Layer 5 of a small transformer language model trained on English Wikipedia (8 layers, counted from 0, width 128).
A neuron's activation on a vector x is GELU(weights . x + bias), where the dot is the dot product.
The model reads these tokens: " \"" "exp" "lan" "ation" " of" " the" " " "'" "Mo" "on" "-" "fl" "ash" "'" " of" " the" " title" "," "\"" " which" " \"" "s" "er"

The vector x that enters this layer's MLP at each token. A number n stands for (n - 500) times 0.0098.
0 " \"": 427 631 371 443 656 462 592 493 455 818 586 544 540 537 439 480 465 383 473 693 195 434 441 384 521 504 650 631 586 514 452 459 584 479 542 612 444 533 657 546 956 114 604 724 435 580 575 562 379 414 534 652 427 380 598 391 597 566 505 556 362 357 406 219 526 576 564 493 571 607 504 568 301 256 525 340 509 484 413 569 553 474 461 508 650 758 357 435 363 623 498 410 331 656 447 348 560 501 510 518 757 474 442 497 519 597 568 467 585 455 505 336 217 272 442 438 200 543 544 662 601 376 636 446 449 469 673 411
1 "exp": 313 561 431 496 577 532 560 419 583 615 556 676 379 369 442 847 564 311 353 431 311 379 344 348 444 284 768 527 712 526 567 707 562 579 549 597 344 568 588 414 555 255 417 770 489 475 539 591 523 671 500 500 542 665 432 264 490 612 534 550 479 468 492 370 623 924 573 380 568 561 404 509 442 474 369 361 619 350 586 541 587 536 358 317 460 565 408 459 374 701 369 416 584 545 419 204 557 487 452 526 603 486 357 540 633 651 596 543 389 552 477 488 247 366 510 386 191 629 704 484 559 387 526 452 421 618 532 570
2 "lan": 405 561 224 623 651 474 580 668 394 724 685 597 360 332 446 648 486 465 540 393 447 357 427 539 428 206 663 607 576 500 499 685 500 550 772 605 518 345 593 501 262 213 455 550 539 423 439 465 498 537 414 480 489 660 427 481 443 447 421 528 712 470 376 578 553 621 550 397 466 533 471 510 581 142 574 357 634 412 301 559 498 471 486 616 532 739 434 432 492 774 520 303 405 523 577 268 525 601 416 581 439 253 319 600 611 582 611 558 295 523 221 373 441 441 676 454 429 630 727 568 659 463 423 441 457 680 648 628
3 "ation": 502 621 342 481 649 539 408 467 367 806 513 715 439 416 219 616 398 404 434 455 415 517 489 424 486 357 492 510 693 662 501 621 603 417 633 630 395 582 834 430 355 251 457 690 587 236 531 408 455 503 474 689 383 497 531 377 333 611 509 519 686 528 482 539 700 769 579 383 407 524 426 596 312 212 565 277 564 432 287 319 537 581 294 464 650 653 470 409 472 654 464 268 507 657 489 204 629 563 534 667 530 408 554 492 546 606 610 498 378 603 413 373 484 382 450 586 450 620 647 421 522 448 533 335 443 610 571 727
4 " of": 485 520 422 659 554 384 544 428 491 926 466 693 396 359 403 603 400 342 460 843 337 477 598 401 364 361 481 446 633 549 576 593 509 524 621 571 434 621 610 472 455 201 554 571 538 363 586 463 327 404 377 440 426 490 523 584 452 625 523 556 584 486 366 440 568 804 651 334 445 538 514 548 560 165 387 336 669 549 402 404 592 624 633 464 476 595 313 415 447 708 397 304 477 703 661 177 426 578 370 630 721 412 493 706 478 589 504 399 605 543 381 418 548 305 496 371 609 435 586 514 562 417 570 368 398 533 510 683
5 " the": 422 536 450 444 568 432 489 467 388 944 611 671 478 369 362 560 464 356 496 966 384 410 473 299 583 312 608 454 713 515 574 653 575 491 664 522 452 598 622 336 428 226 448 682 580 361 523 528 409 556 425 399 472 511 465 521 439 554 478 566 489 530 425 548 574 733 699 340 640 494 498 507 354 236 463 431 572 514 454 276 601 583 511 497 558 620 468 322 520 677 389 355 199 539 509 239 449 623 345 642 651 482 464 519 422 610 544 385 459 497 447 524 294 271 367 619 677 420 613 478 610 548 610 377 369 601 458 774
6 " ": 474 545 392 515 485 368 424 531 449 951 517 638 477 335 381 555 444 402 583 534 210 367 430 328 474 270 519 413 690 408 563 732 568 553 711 589 454 545 716 293 451 273 500 617 653 524 446 469 470 570 285 405 544 590 563 413 493 586 516 451 509 506 497 584 557 661 758 515 703 372 573 467 372 414 716 259 621 387 429 249 616 540 594 329 592 656 440 662 414 639 550 482 302 541 561 92 369 440 277 463 573 564 391 484 539 614 490 437 495 631 453 678 471 429 556 590 720 493 626 397 564 514 395 368 357 597 474 537
7 "'": 449 445 194 442 506 627 422 544 287 844 520 544 400 319 483 502 474 522 492 478 501 453 548 423 674 335 540 471 761 432 498 704 662 473 597 483 475 558 596 418 490 297 232 399 437 416 526 480 497 532 387 562 391 719 484 499 480 527 529 528 596 484 465 371 627 633 872 519 800 302 564 394 422 45 583 375 577 491 535 464 584 605 472 459 767 582 320 471 540 547 498 498 462 342 465 202 319 464 329 526 615 616 393 649 629 677 544 541 498 481 511 626 548 301 469 517 480 426 556 616 564 470 644 458 294 659 493 558
8 "Mo": 463 525 363 376 393 373 407 470 624 796 607 697 416 350 349 576 530 418 569 171 587 480 393 360 537 254 523 349 800 574 643 846 638 528 515 447 505 550 487 515 461 321 522 591 548 474 600 442 526 511 562 482 446 667 656 403 449 681 432 504 481 433 499 519 690 711 796 481 688 350 569 232 437 164 510 433 494 460 521 307 460 478 618 463 581 612 344 353 521 622 479 754 238 472 488 330 308 541 332 470 589 605 311 535 541 559 489 388 447 487 544 389 366 478 490 532 611 505 737 482 549 488 640 464 362 812 344 603
9 "on": 617 451 268 533 308 468 360 396 534 852 539 672 438 341 439 584 357 392 798 100 683 571 437 492 513 431 488 421 729 289 496 825 500 531 340 322 502 511 745 426 449 380 642 442 743 600 600 369 639 417 433 621 642 567 618 315 438 559 446 547 624 451 452 721 441 589 585 378 635 594 611 463 410 247 431 410 482 449 699 199 406 621 534 592 535 718 448 327 585 598 416 483 438 583 500 340 420 543 338 495 479 622 333 632 572 629 424 453 356 542 296 470 467 443 428 479 547 553 570 333 620 531 518 624 352 605 481 584
10 "-": 510 438 256 386 495 451 361 435 483 846 391 684 481 240 323 622 462 448 654 389 471 588 379 580 369 494 544 436 674 311 523 626 519 625 425 359 519 498 815 484 296 436 666 639 552 465 526 391 564 426 370 513 644 597 492 299 467 395 505 515 714 429 600 578 631 790 808 396 753 546 537 317 387 199 635 399 293 434 586 301 518 682 626 477 491 731 454 592 548 581 395 554 432 732 576 342 346 507 199 612 541 451 359 543 560 505 530 501 381 394 356 577 428 493 444 638 655 405 568 419 459 472 451 575 443 633 510 544
11 "fl": 441 332 215 311 534 508 431 663 572 616 634 678 423 301 306 592 509 331 713 213 438 350 425 480 550 501 680 393 702 477 496 673 636 718 523 491 530 550 625 374 150 400 486 658 525 487 426 437 615 676 230 534 590 697 491 399 589 571 419 442 515 660 536 442 413 740 707 306 515 474 605 353 468 296 509 470 454 359 531 427 512 511 567 397 532 599 436 586 633 585 316 365 498 685 439 185 548 517 177 583 463 607 356 427 587 604 432 639 521 573 387 486 369 551 562 654 424 305 652 571 644 398 460 628 475 540 502 814
12 "ash": 456 512 160 476 563 412 490 495 500 678 584 816 418 383 332 601 500 405 579 410 532 444 471 481 360 202 590 569 629 546 566 802 585 640 623 552 551 362 560 402 101 304 501 592 747 273 350 523 477 608 497 534 645 563 349 473 398 488 393 489 809 470 563 675 419 683 502 276 548 537 544 570 648 117 506 304 580 475 253 466 435 408 445 425 472 788 482 495 466 480 359 444 513 533 499 340 555 501 270 601 502 496 364 474 606 557 683 481 428 498 379 478 398 576 456 546 551 424 728 585 610 528 519 436 530 647 748 691
13 "'": 418 480 149 452 547 608 379 582 386 761 537 647 437 399 458 463 486 525 507 589 527 504 647 485 368 340 596 556 727 506 521 556 647 641 526 522 467 405 802 362 301 323 359 405 660 363 510 413 474 599 426 658 564 669 477 492 408 546 608 495 677 473 420 344 641 630 645 352 737 313 527 380 465 23 515 371 659 561 369 321 417 663 415 490 634 689 397 419 526 546 410 260 441 503 488 417 466 441 229 372 745 553 378 601 622 623 608 503 442 397 343 536 582 384 431 600 559 416 637 648 565 526 582 551 372 574 508 681
14 " of": 494 389 330 600 545 453 464 441 614 965 493 727 446 403 548 620 405 336 622 618 352 562 582 500 383 345 562 505 716 477 521 772 545 566 544 379 470 513 629 233 322 285 517 576 573 475 664 442 495 469 305 413 618 550 497 460 512 582 544 492 549 515 446 446 646 790 604 375 539 478 658 475 458 77 363 347 614 487 404 362 485 612 613 525 502 521 334 502 554 570 342 304 387 626 670 164 423 548 340 569 738 481 435 579 508 510 440 416 563 595 445 490 586 412 369 435 609 384 789 425 606 472 617 479 380 446 410 575
15 " the": 412 477 408 425 572 463 437 503 450 930 590 645 492 381 424 564 465 368 612 819 412 442 481 333 567 231 649 451 771 480 556 777 598 531 627 406 503 539 632 223 338 270 428 639 611 429 540 512 498 600 379 381 570 543 470 472 447 523 484 560 512 552 449 564 624 707 679 370 705 435 551 481 349 170 458 459 560 474 465 268 567 563 463 534 556 584 468 363 587 613 353 350 191 480 541 240 447 619 327 597 640 519 445 414 447 548 497 417 432 533 479 591 391 342 281 659 663 398 730 446 623 578 603 453 344 533 409 753
16 " title": 553 652 235 649 503 534 499 581 433 690 519 701 530 521 364 500 479 354 644 376 377 457 553 290 527 201 578 446 658 577 585 697 593 558 666 439 420 609 813 257 124 346 539 598 601 500 461 306 490 406 332 624 475 532 480 315 463 562 419 528 542 454 243 435 726 708 583 516 671 387 716 588 398 194 394 345 537 417 436 237 622 616 386 660 529 382 474 507 460 593 648 457 179 575 477 227 349 589 416 457 479 680 516 650 524 579 423 505 419 578 446 578 694 386 367 619 612 521 642 488 519 454 605 357 422 654 608 577
17 ",": 401 654 287 544 483 492 513 496 506 607 484 587 603 530 375 517 431 421 515 668 493 396 591 261 554 255 490 471 728 651 442 759 480 589 774 579 396 679 724 415 424 347 589 560 387 422 450 406 217 360 410 501 329 616 535 418 398 569 450 562 617 484 383 403 383 890 721 513 459 503 499 393 416 248 577 339 540 595 491 457 584 727 644 419 534 741 444 355 538 758 555 347 289 563 609 163 318 509 252 483 423 474 531 613 687 534 478 476 609 499 419 477 646 291 333 451 617 472 645 423 612 500 427 445 395 541 658 635
18 "\"": 540 669 223 553 521 610 426 522 413 637 409 781 522 646 360 576 551 441 606 586 479 378 619 232 493 296 556 440 661 519 537 567 690 580 565 637 341 555 705 542 512 441 501 575 433 390 282 504 268 498 464 729 438 537 420 631 455 670 661 615 649 380 282 336 685 478 705 400 367 590 489 369 306 282 474 313 487 583 346 522 401 610 643 493 748 715 325 370 235 719 627 436 469 431 311 309 574 558 351 526 542 447 431 587 647 588 411 515 691 420 543 311 502 254 382 521 548 437 542 393 528 449 525 434 501 599 661 573
19 " which": 322 616 525 567 502 547 433 519 479 591 603 593 535 478 436 709 466 475 510 731 342 415 514 281 524 321 451 564 600 670 427 549 395 610 789 482 494 570 585 445 584 410 602 706 514 482 328 535 259 498 566 705 395 450 474 526 531 776 537 607 602 481 408 232 618 662 664 577 347 527 515 533 384 105 407 482 382 437 452 570 455 731 468 491 529 702 465 413 531 684 481 364 380 482 335 203 493 595 364 396 699 427 724 595 519 476 541 382 556 614 525 575 411 241 305 594 630 436 605 479 585 295 537 272 259 498 480 614
20 " \"": 438 574 391 580 621 568 570 423 207 569 407 584 539 440 413 684 478 482 475 741 379 350 435 321 456 384 449 577 564 619 474 708 581 442 689 397 532 660 580 387 581 418 546 594 446 570 372 490 378 550 534 759 488 615 362 473 512 656 599 524 501 362 386 442 664 483 941 367 448 476 634 449 301 157 644 388 583 468 287 471 511 633 654 372 667 682 380 443 351 661 668 383 270 543 308 242 594 610 352 605 690 360 369 538 564 600 402 505 562 528 546 591 455 286 531 596 507 405 636 484 457 381 656 413 348 602 455 429
21 "s": 472 482 540 640 599 471 447 509 438 648 676 516 375 432 545 694 429 460 389 473 550 282 462 330 677 375 566 443 534 579 479 739 369 510 675 574 452 596 523 608 280 320 282 660 497 322 370 555 396 622 377 469 472 513 324 319 548 523 491 394 546 682 444 609 723 867 789 558 449 674 450 448 354 92 587 355 550 395 422 492 573 668 578 365 683 541 373 430 431 611 522 350 347 486 331 155 516 524 481 592 590 491 468 656 430 632 518 563 577 615 605 573 559 338 584 578 503 496 710 470 409 342 452 446 322 664 421 577
22 "er": 381 661 388 572 563 330 449 511 424 493 581 640 277 486 442 704 512 503 455 550 413 276 452 393 583 510 453 449 565 676 482 505 412 426 731 610 458 523 606 563 390 363 341 630 676 386 412 353 483 540 401 515 597 733 573 613 331 574 490 399 499 590 338 662 787 701 720 463 356 502 480 525 456 81 571 409 608 306 321 432 463 620 533 348 797 504 384 447 468 641 435 525 365 582 398 202 456 702 514 589 571 428 298 568 558 545 510 533 551 579 237 443 607 408 643 406 421 585 668 460 482 365 505 452 418 747 686 669

Each question shows the input weights of one neuron of the MLP. A number n stands for (n - 500) times 0.00059.

n265 (bias 0.002): 489 417 631 531 208 648 484 601 386 522 576 303 473 550 581 514 530 407 458 626 395 492 511 301 665 511 519 308 611 405 304 553 338 526 357 313 466 141 459 601 457 507 329 457 512 424 594 373 557 293 469 515 508 544 493 419 645 393 282 604 523 731 453 346 395 403 343 300 609 656 324 542 459 208 734 691 563 496 460 638 715 543 559 405 809 566 635 630 456 383 591 356 591 400 397 667 538 589 701 640 624 624 577 445 428 847 526 481 423 440 460 714 548 458 344 469 614 700 576 621 445 634 610 453 602 526 489 587
Which token does this neuron like most? 7 "'"

n467 (bias -0.077): 538 600 459 500 620 432 493 542 613 463 561 513 461 553 500 573 626 404 510 468 320 584 500 383 595 479 522 488 497 597 352 253 454 406 645 445 697 466 579 424 482 512 414 690 538 435 601 510 679 452 441 484 796 537 658 599 349 513 680 507 581 614 494 530 447 427 366 566 713 549 379 487 554 312 359 455 817 376 359 477 665 463 528 366 298 430 596 443 437 714 451 560 503 509 520 519 458 533 595 586 634 637 428 403 377 383 561 398 363 442 481 427 432 614 530 507 309 576 524 607 437 648 365 560 631 554 263 273
Which token does this neuron like most? 22 "er"

n24 (bias -0.015): 470 536 562 488 651 533 348 375 643 477 684 713 479 522 406 670 488 558 564 373 632 545 425 609 466 545 578 436 323 630 344 379 500 413 396 442 488 544 462 565 523 514 574 583 331 465 500 613 400 503 620 482 494 532 618 586 615 515 536 512 527 355 445 418 650 556 442 525 311 669 625 397 704 624 497 458 373 454 418 375 479 593 447 564 375 485 567 559 468 566 539 453 473 435 608 500 412 247 438 500 366 622 632 661 554 697 328 610 628 521 541 416 706 513 478 418 578 411 427 634 459 463 305 675 541 471 385 344
Which token does this neuron like most? 18 "\""

n468 (bias -0.016): 637 497 464 558 494 238 331 527 703 377 518 500 568 373 610 409 622 701 500 565 494 476 536 656 497 434 458 549 525 421 469 378 423 515 423 546 473 434 553 297 639 534 536 586 529 459 295 362 408 380 587 403 582 290 405 376 489 506 434 525 540 428 506 630 512 524 548 398 382 622 365 616 586 462 657 377 551 613 368 488 327 556 544 570 365 419 734 509 512 442 506 539 634 271 459 409 378 646 503 405 243 582 677 422 491 488 600 530 515 443 482 276 423 537 537 448 488 580 458 394 606 469 468 465 608 408 613 595
On which token does it fire most, and how strongly? 12 "ash", at about 0.44

n361 (bias -0.038): 503 500 613 558 495 467 618 461 518 442 434 476 635 407 411 364 433 377 372 692 593 461 569 469 393 546 479 682 396 415 438 573 731 547 491 610 426 393 686 565 429 602 470 569 533 523 381 401 460 479 549 574 676 541 565 658 458 734 566 281 482 536 529 588 598 550 506 313 449 579 631 418 539 586 454 530 411 521 427 405 473 559 786 424 262 571 445 535 471 436 551 459 351 524 583 733 543 481 580 469 746 325 644 453 334 488 503 542 526 410 439 329 414 291 578 384 500 601 532 512 515 580 667 572 497 447 442 494
Which token does this neuron like most? 4 " of"

n370 (bias -0.001): 459 355 267 514 705 476 686 648 641 436 445 623 743 365 544 650 444 567 577 520 524 430 359 547 388 382 455 360 402 417 535 368 744 534 528 329 223 572 446 445 526 419 602 507 455 713 684 583 633 576 316 375 475 563 463 365 545 472 424 351 531 711 557 471 417 398 452 560 403 430 534 674 571 584 444 373 439 503 651 616 398 511 493 559 595 390 607 653 426 472 722 591 350 636 507 594 304 550 738 589 665 453 463 464 531 301 455 431 423 773 553 671 591 473 468 398 583 364 438 690 534 620 688 511 473 388 336 503
On which two tokens does it fire most, strongest first? 14 " of", 16 " title"

n436 (bias -0.123): 421 347 380 587 705 545 559 430 523 420 423 413 542 503 590 341 381 394 533 561 574 426 462 469 578 427 591 511 503 607 419 643 421 448 391 446 293 540 436 407 469 481 369 497 430 466 432 391 539 182 597 497 660 588 480 409 503 360 468 482 625 415 304 642 483 209 582 521 512 438 585 798 512 509 584 477 468 380 503 566 619 408 584 482 437 624 560 552 635 559 636 543 497 381 484 429 416 500 529 565 334 560 509 466 536 434 503 351 491 450 454 555 459 549 598 299 613 590 393 586 304 482 429 420 523 523 661 552
Which token does this neuron like most? 2 "lan"

n51 (bias -0.032): 494 343 641 435 649 469 564 476 509 491 609 500 429 525 646 423 561 429 515 640 476 296 518 462 309 425 512 515 701 418 481 469 553 485 404 730 434 510 554 371 449 589 518 391 408 465 547 422 332 545 652 494 592 535 709 435 389 362 433 550 414 503 608 713 500 664 368 407 373 567 458 555 530 580 358 437 533 334 482 256 419 591 479 371 543 466 559 542 677 457 530 307 448 569 311 518 721 618 476 512 326 515 533 575 473 460 613 686 441 397 664 534 666 634 531 574 479 491 313 343 479 574 551 491 474 586 482 371
On which token does it fire most, and how strongly? 3 "ation", at about 0.42

n274 (bias -0.075): 423 366 574 602 414 554 778 628 683 470 528 463 452 500 500 470 446 532 360 626 575 516 690 568 446 630 531 458 586 462 788 279 433 552 506 494 321 480 506 621 432 426 697 527 388 666 507 568 421 615 423 390 451 545 392 442 394 497 441 452 585 654 569 454 557 512 607 545 484 579 401 617 512 394 659 618 611 364 482 414 377 461 742 452 440 548 394 525 488 664 415 390 453 620 474 541 421 510 725 408 620 442 494 565 569 427 553 708 634 419 545 429 768 486 439 376 299 475 407 484 558 634 372 331 545 482 348 538
Which token does this neuron like most? 4 " of"

n6 (bias -0.113): 487 492 387 508 557 650 543 400 753 350 486 503 411 581 569 618 667 670 560 553 492 448 597 553 610 472 554 505 480 530 397 495 620 460 503 379 513 543 444 476 495 620 524 490 397 497 492 584 346 616 353 391 463 513 407 578 584 429 627 603 681 621 450 395 604 417 611 436 381 470 600 527 460 169 558 554 415 431 634 566 455 531 561 456 525 514 581 484 460 544 617 425 612 476 546 336 461 375 529 665 419 461 511 559 427 473 642 360 545 451 558 380 552 587 486 635 541 463 598 340 548 564 406 579 534 431 401 417
On which token does it fire most, and how strongly? 18 "\"", at about 1.3

n493 (bias -0.004): 514 390 623 584 440 514 398 612 428 580 492 619 593 390 473 677 414 568 517 395 580 564 505 580 444 516 631 434 552 506 368 730 444 532 489 497 394 336 532 557 479 578 492 524 548 521 537 377 442 640 534 634 684 553 646 455 402 508 486 444 692 435 540 693 640 587 559 332 541 450 500 647 730 590 534 590 473 597 567 371 470 554 611 664 592 500 364 514 556 508 367 551 528 486 456 522 578 384 449 500 409 508 581 577 580 553 409 505 527 552 349 511 695 570 594 620 602 505 699 523 339 550 526 434 410 573 583 474
On which token does it fire most, and how strongly? 9 "on", at about 2.7

n427 (bias -0.013): 546 416 331 610 540 566 759 441 485 494 512 359 582 522 491 564 450 500 566 470 676 687 488 680 355 456 549 617 647 397 497 384 564 599 484 343 322 344 689 546 348 424 717 423 366 515 513 380 513 435 570 409 675 509 430 401 651 629 608 306 516 604 479 539 321 332 540 595 351 488 488 240 466 451 591 515 546 453 599 509 433 388 479 582 506 695 503 503 554 434 347 491 609 531 379 625 453 608 372 441 589 428 473 612 410 619 590 497 503 435 458 439 608 332 349 459 481 567 441 574 658 491 468 784 605 448 591 468
On which token does it fire most, and how strongly? 9 "on", at about 1.7

n264 (bias -0.024): 588 371 503 473 418 664 300 424 539 561 347 729 436 500 471 597 503 435 557 539 722 233 378 579 355 578 523 554 420 463 354 346 350 490 459 547 375 556 529 516 628 365 526 465 410 350 476 642 450 483 510 416 566 599 334 371 715 510 629 360 473 503 484 601 605 624 482 632 467 740 546 520 663 700 618 200 477 302 461 375 399 373 646 393 628 599 609 565 287 370 533 454 570 520 496 540 534 483 507 418 602 555 523 383 530 413 507 500 590 420 680 343 630 569 287 460 640 428 645 552 516 459 483 507 644 455 718 364
Which token does this neuron like most? 18 "\""

n72 (bias -0.035): 625 423 448 475 362 537 490 549 446 626 475 488 509 481 494 430 737 357 503 330 506 724 275 423 418 629 537 366 695 612 481 512 516 392 373 663 347 513 470 466 614 392 421 509 376 625 494 380 747 414 471 485 532 476 439 576 689 622 485 583 275 485 536 435 458 466 428 636 571 406 479 462 518 395 453 734 409 381 527 484 399 439 430 509 444 430 682 515 645 519 575 527 266 558 680 438 434 401 506 512 451 440 464 679 596 500 593 604 350 370 617 663 395 674 442 403 668 439 434 580 588 544 438 548 458 415 684 445
Its three highest activations, in order, are on tokens 8 "Mo", 9 "on", 10 "-"

n119 (bias -0.015): 551 658 476 478 605 736 519 440 521 429 402 512 308 459 566 457 668 556 503 434 624 515 585 428 543 388 327 471 538 430 606 371 565 591 419 522 374 634 608 461 391 374 566 387 428 468 627 430 491 564 441 423 525 474 449 525 540 457 634 419 681 641 614 761 576 425 610 416 518 653 286 561 503 529 596 497 342 543 367 361 548 557 569 402 417 394 430 703 399 451 558 473 506 473 542 476 546 659 719 416 636 482 455 469 272 534 613 681 400 524 500 500 571 510 704 688 482 560 581 569 470 500 513 437 791 435 466 565
Which token does this neuron like most? 3 "ation"

n458 (bias -0.093): 316 357 582 306 457 482 618 407 427 570 475 709 573 463 585 439 612 353 344 539 608 420 446 634 671 762 539 514 655 504 595 576 574 727 316 576 465 564 451 429 412 486 507 439 593 382 784 382 551 414 415 567 583 538 493 618 601 482 475 415 304 528 691 511 507 355 397 504 536 724 436 467 426 511 365 475 694 660 354 635 585 586 553 478 591 725 267 546 269 572 518 405 438 433 553 626 540 389 489 360 851 257 444 478 522 671 363 643 409 439 392 496 659 401 418 252 312 450 378 567 493 529 684 261 632 504 391 453
On which token does it fire most, and how strongly? 0 " \"", at about 1.6

n377 (bias -0.103): 476 646 411 609 429 512 399 432 515 436 356 571 494 475 503 582 473 414 424 646 345 437 458 546 254 514 494 511 447 545 405 380 411 587 317 427 524 475 503 358 514 438 694 591 526 670 494 292 509 571 503 462 640 376 432 432 483 470 628 488 367 373 517 675 560 368 494 485 643 515 627 361 491 443 527 426 556 642 474 272 579 534 462 560 430 518 523 579 421 521 773 605 536 450 465 713 591 439 524 426 602 668 442 568 443 515 770 598 752 626 514 411 453 477 534 542 593 494 532 382 456 594 400 695 382 576 578 558
Which token does this neuron like most? 10 "-"

n174 (bias 0.003): 570 481 484 365 524 395 603 642 541 569 275 446 467 327 608 423 533 640 641 608 549 418 503 587 635 586 526 428 643 301 410 330 497 538 583 480 295 408 701 458 564 607 519 386 349 369 591 471 349 655 513 541 666 522 532 563 406 556 474 663 234 535 409 350 488 634 515 550 461 454 584 657 599 565 503 487 449 677 469 553 596 571 354 526 635 470 622 659 509 383 282 567 582 379 551 670 484 520 337 747 503 560 538 705 516 792 598 590 491 484 547 560 301 482 617 582 562 372 379 507 345 474 466 396 600 560 513 633
On which token does it fire most, and how strongly? 7 "'", at about 0.79

n375 (bias -0.129): 597 503 669 539 480 612 697 421 626 552 627 534 652 610 447 518 439 403 478 534 699 433 513 260 381 503 519 613 440 436 539 439 386 522 416 449 472 467 578 494 384 593 509 419 442 512 441 387 442 443 208 290 536 469 728 516 610 532 642 588 506 572 503 573 667 575 606 681 541 398 695 334 497 574 516 358 600 551 528 542 606 405 662 494 449 347 528 488 485 793 360 565 436 441 523 586 266 594 413 419 530 371 633 362 548 404 398 418 657 522 641 297 654 458 520 416 529 372 743 595 475 587 483 378 436 531 503 444
Which token does this neuron like most? 17 ","

n151 (bias -0.060): 628 364 410 500 680 337 476 751 462 337 458 295 414 424 424 488 578 327 365 373 442 575 374 453 576 589 749 650 480 353 328 363 430 462 275 490 420 453 580 436 485 378 503 571 314 416 432 516 500 568 470 538 436 575 513 706 500 362 545 367 841 593 509 347 435 561 494 665 438 467 468 418 577 620 493 368 592 621 579 678 497 554 398 333 418 427 494 538 449 487 386 583 418 395 343 552 447 763 458 404 390 381 519 423 571 628 461 529 459 536 581 580 356 646 758 556 480 376 524 507 465 388 683 490 497 427 526 488
Its three highest activations, in order, are on tokens 11 "fl", 1 "exp", 2 "lan"

n152 (bias -0.065): 421 518 533 519 603 412 450 191 504 450 647 439 694 369 417 410 585 286 522 443 529 702 613 511 845 507 602 313 381 533 474 404 567 223 388 333 449 722 450 558 638 541 284 649 437 634 569 565 666 540 489 471 366 564 680 320 589 585 485 511 544 590 563 462 654 453 425 560 423 548 453 566 504 512 764 533 471 304 507 452 579 477 500 589 418 545 419 421 315 585 349 425 670 205 639 294 522 455 727 483 368 500 647 511 427 522 467 351 557 544 578 519 693 637 508 533 257 536 418 557 371 351 443 101 578 450 352 429
Its three highest activations, in order, are on tokens 21 "s", 3 "ation", 1 "exp"

n219 (bias -0.117): 551 459 296 643 581 576 554 609 617 397 404 551 647 440 500 383 472 500 437 564 527 521 456 521 681 776 558 553 504 555 549 490 486 403 395 740 554 561 470 527 587 714 466 383 274 434 507 425 389 302 331 446 500 652 595 493 481 476 473 736 424 625 550 435 368 750 621 647 545 438 497 153 497 573 737 551 601 625 497 657 554 493 446 462 636 493 576 625 567 690 586 655 593 605 670 476 340 306 557 405 423 493 473 695 772 479 555 616 500 503 586 705 413 564 315 364 535 463 540 560 530 556 342 678 351 644 542 462
Its three highest activations, in order, are on tokens 17 ",", 7 "'", 10 "-"

n496 (bias -0.042): 539 421 560 438 531 577 578 411 572 433 590 529 489 549 479 505 537 578 444 565 352 649 613 549 355 623 684 609 450 511 462 471 668 554 373 508 435 564 578 424 527 433 674 560 657 431 483 608 649 676 489 523 577 597 430 394 438 580 482 421 420 432 528 614 505 685 502 519 474 476 626 572 445 422 454 516 409 626 579 484 469 541 536 695 618 571 375 482 407 335 519 409 503 508 277 519 567 535 516 505 528 559 451 669 582 561 500 471 418 389 398 620 539 564 486 637 458 664 475 295 497 535 597 459 352 531 465 586
Which token does this neuron like most? 13 "'"

n192 (bias -0.053): 611 442 300 542 581 497 475 469 553 215 527 345 545 528 688 326 500 468 348 597 466 500 765 447 559 325 609 533 669 428 573 452 738 377 371 517 395 454 359 300 432 358 537 503 685 819 682 466 528 330 434 513 364 513 567 440 667 424 432 335 638 605 457 522 398 436 509 545 521 459 663 576 588 540 691 283 352 389 533 215 507 404 520 389 306 591 602 379 657 356 503 550 603 601 583 627 330 367 473 516 569 546 477 408 514 683 586 408 566 497 467 567 576 387 415 524 555 453 344 589 410 563 400 322 569 410 586 516
Which token does this neuron like most? 16 " title"

n188 (bias -0.106): 492 497 633 480 681 331 562 558 424 459 379 536 483 526 563 558 680 403 288 492 397 472 503 503 633 444 266 457 297 579 371 570 526 552 366 463 459 541 585 547 637 600 426 508 494 465 378 422 469 489 457 538 453 573 514 440 584 387 534 655 333 621 457 547 615 506 570 523 461 520 564 638 362 518 605 464 646 375 470 309 431 462 396 412 466 399 351 522 628 660 525 401 573 385 583 545 423 520 412 625 568 486 549 619 520 333 534 580 581 391 568 439 692 451 494 347 545 550 470 625 560 588 418 529 430 377 655 469
Which token does this neuron like most? 22 "er"

n142 (bias -0.059): 503 529 244 400 391 474 546 298 523 359 360 451 524 530 386 563 602 357 476 657 454 368 486 693 544 404 500 520 515 500 518 207 390 585 655 479 365 424 426 707 571 322 420 379 437 564 330 494 573 506 470 491 588 438 537 452 443 632 474 581 503 592 492 543 400 474 540 470 497 582 710 606 646 389 586 364 557 603 472 470 635 599 463 518 482 488 570 503 517 325 328 756 439 426 589 526 518 521 471 472 466 433 557 530 424 541 555 555 709 474 416 449 469 558 452 565 497 554 429 708 392 527 512 431 377 588 559 441
On which two tokens does it fire most, strongest first? 22 "er", 12 "ash"

n11 (bias 0.073): 439 660 506 446 428 438 408 469 492 557 438 281 557 644 514 489 410 454 358 434 480 480 634 549 429 633 508 557 441 593 712 511 506 587 520 500 381 529 506 594 267 323 400 473 439 419 599 455 540 483 517 566 406 546 552 454 350 463 562 526 562 381 427 594 656 542 651 431 632 483 511 472 602 455 355 612 320 429 470 529 580 561 525 497 548 425 476 503 615 588 469 671 777 641 544 652 571 359 586 455 503 503 659 430 573 273 658 422 465 598 562 503 473 500 503 378 531 461 566 468 525 594 509 576 535 621 664 531
On which token does it fire most, and how strongly? 3 "ation", at about 0.56

n275 (bias -0.135): 518 702 507 475 675 239 399 535 559 545 689 412 620 540 612 476 543 536 759 608 699 378 422 507 529 635 723 599 448 579 504 364 445 303 420 709 581 526 392 563 704 530 489 686 300 596 519 695 575 511 384 444 519 157 538 401 557 381 390 609 374 395 510 373 394 458 520 406 539 589 496 611 609 398 666 518 434 457 393 616 465 603 381 550 377 485 582 503 632 479 382 615 317 538 477 403 313 420 409 615 545 524 427 390 575 536 450 556 503 233 582 309 342 520 393 550 357 433 515 515 604 681 749 356 565 375 805 358
On which token does it fire most, and how strongly? 0 " \"", at about 3.4

n242 (bias -0.055): 557 426 571 584 398 472 468 440 668 503 385 440 455 438 513 560 337 385 528 556 500 627 486 767 678 619 426 711 350 632 469 356 551 519 379 531 365 523 565 554 443 557 716 490 444 645 506 429 625 505 483 505 514 458 530 458 441 641 462 463 591 405 524 514 397 530 528 525 580 619 484 481 576 453 442 486 635 583 415 637 449 562 516 511 494 475 497 325 358 591 467 505 525 584 306 676 444 494 522 677 491 373 481 540 495 519 459 451 415 387 529 409 760 337 477 697 563 473 558 460 500 525 506 417 410 540 367 480
Which token does this neuron like most? 9 "on"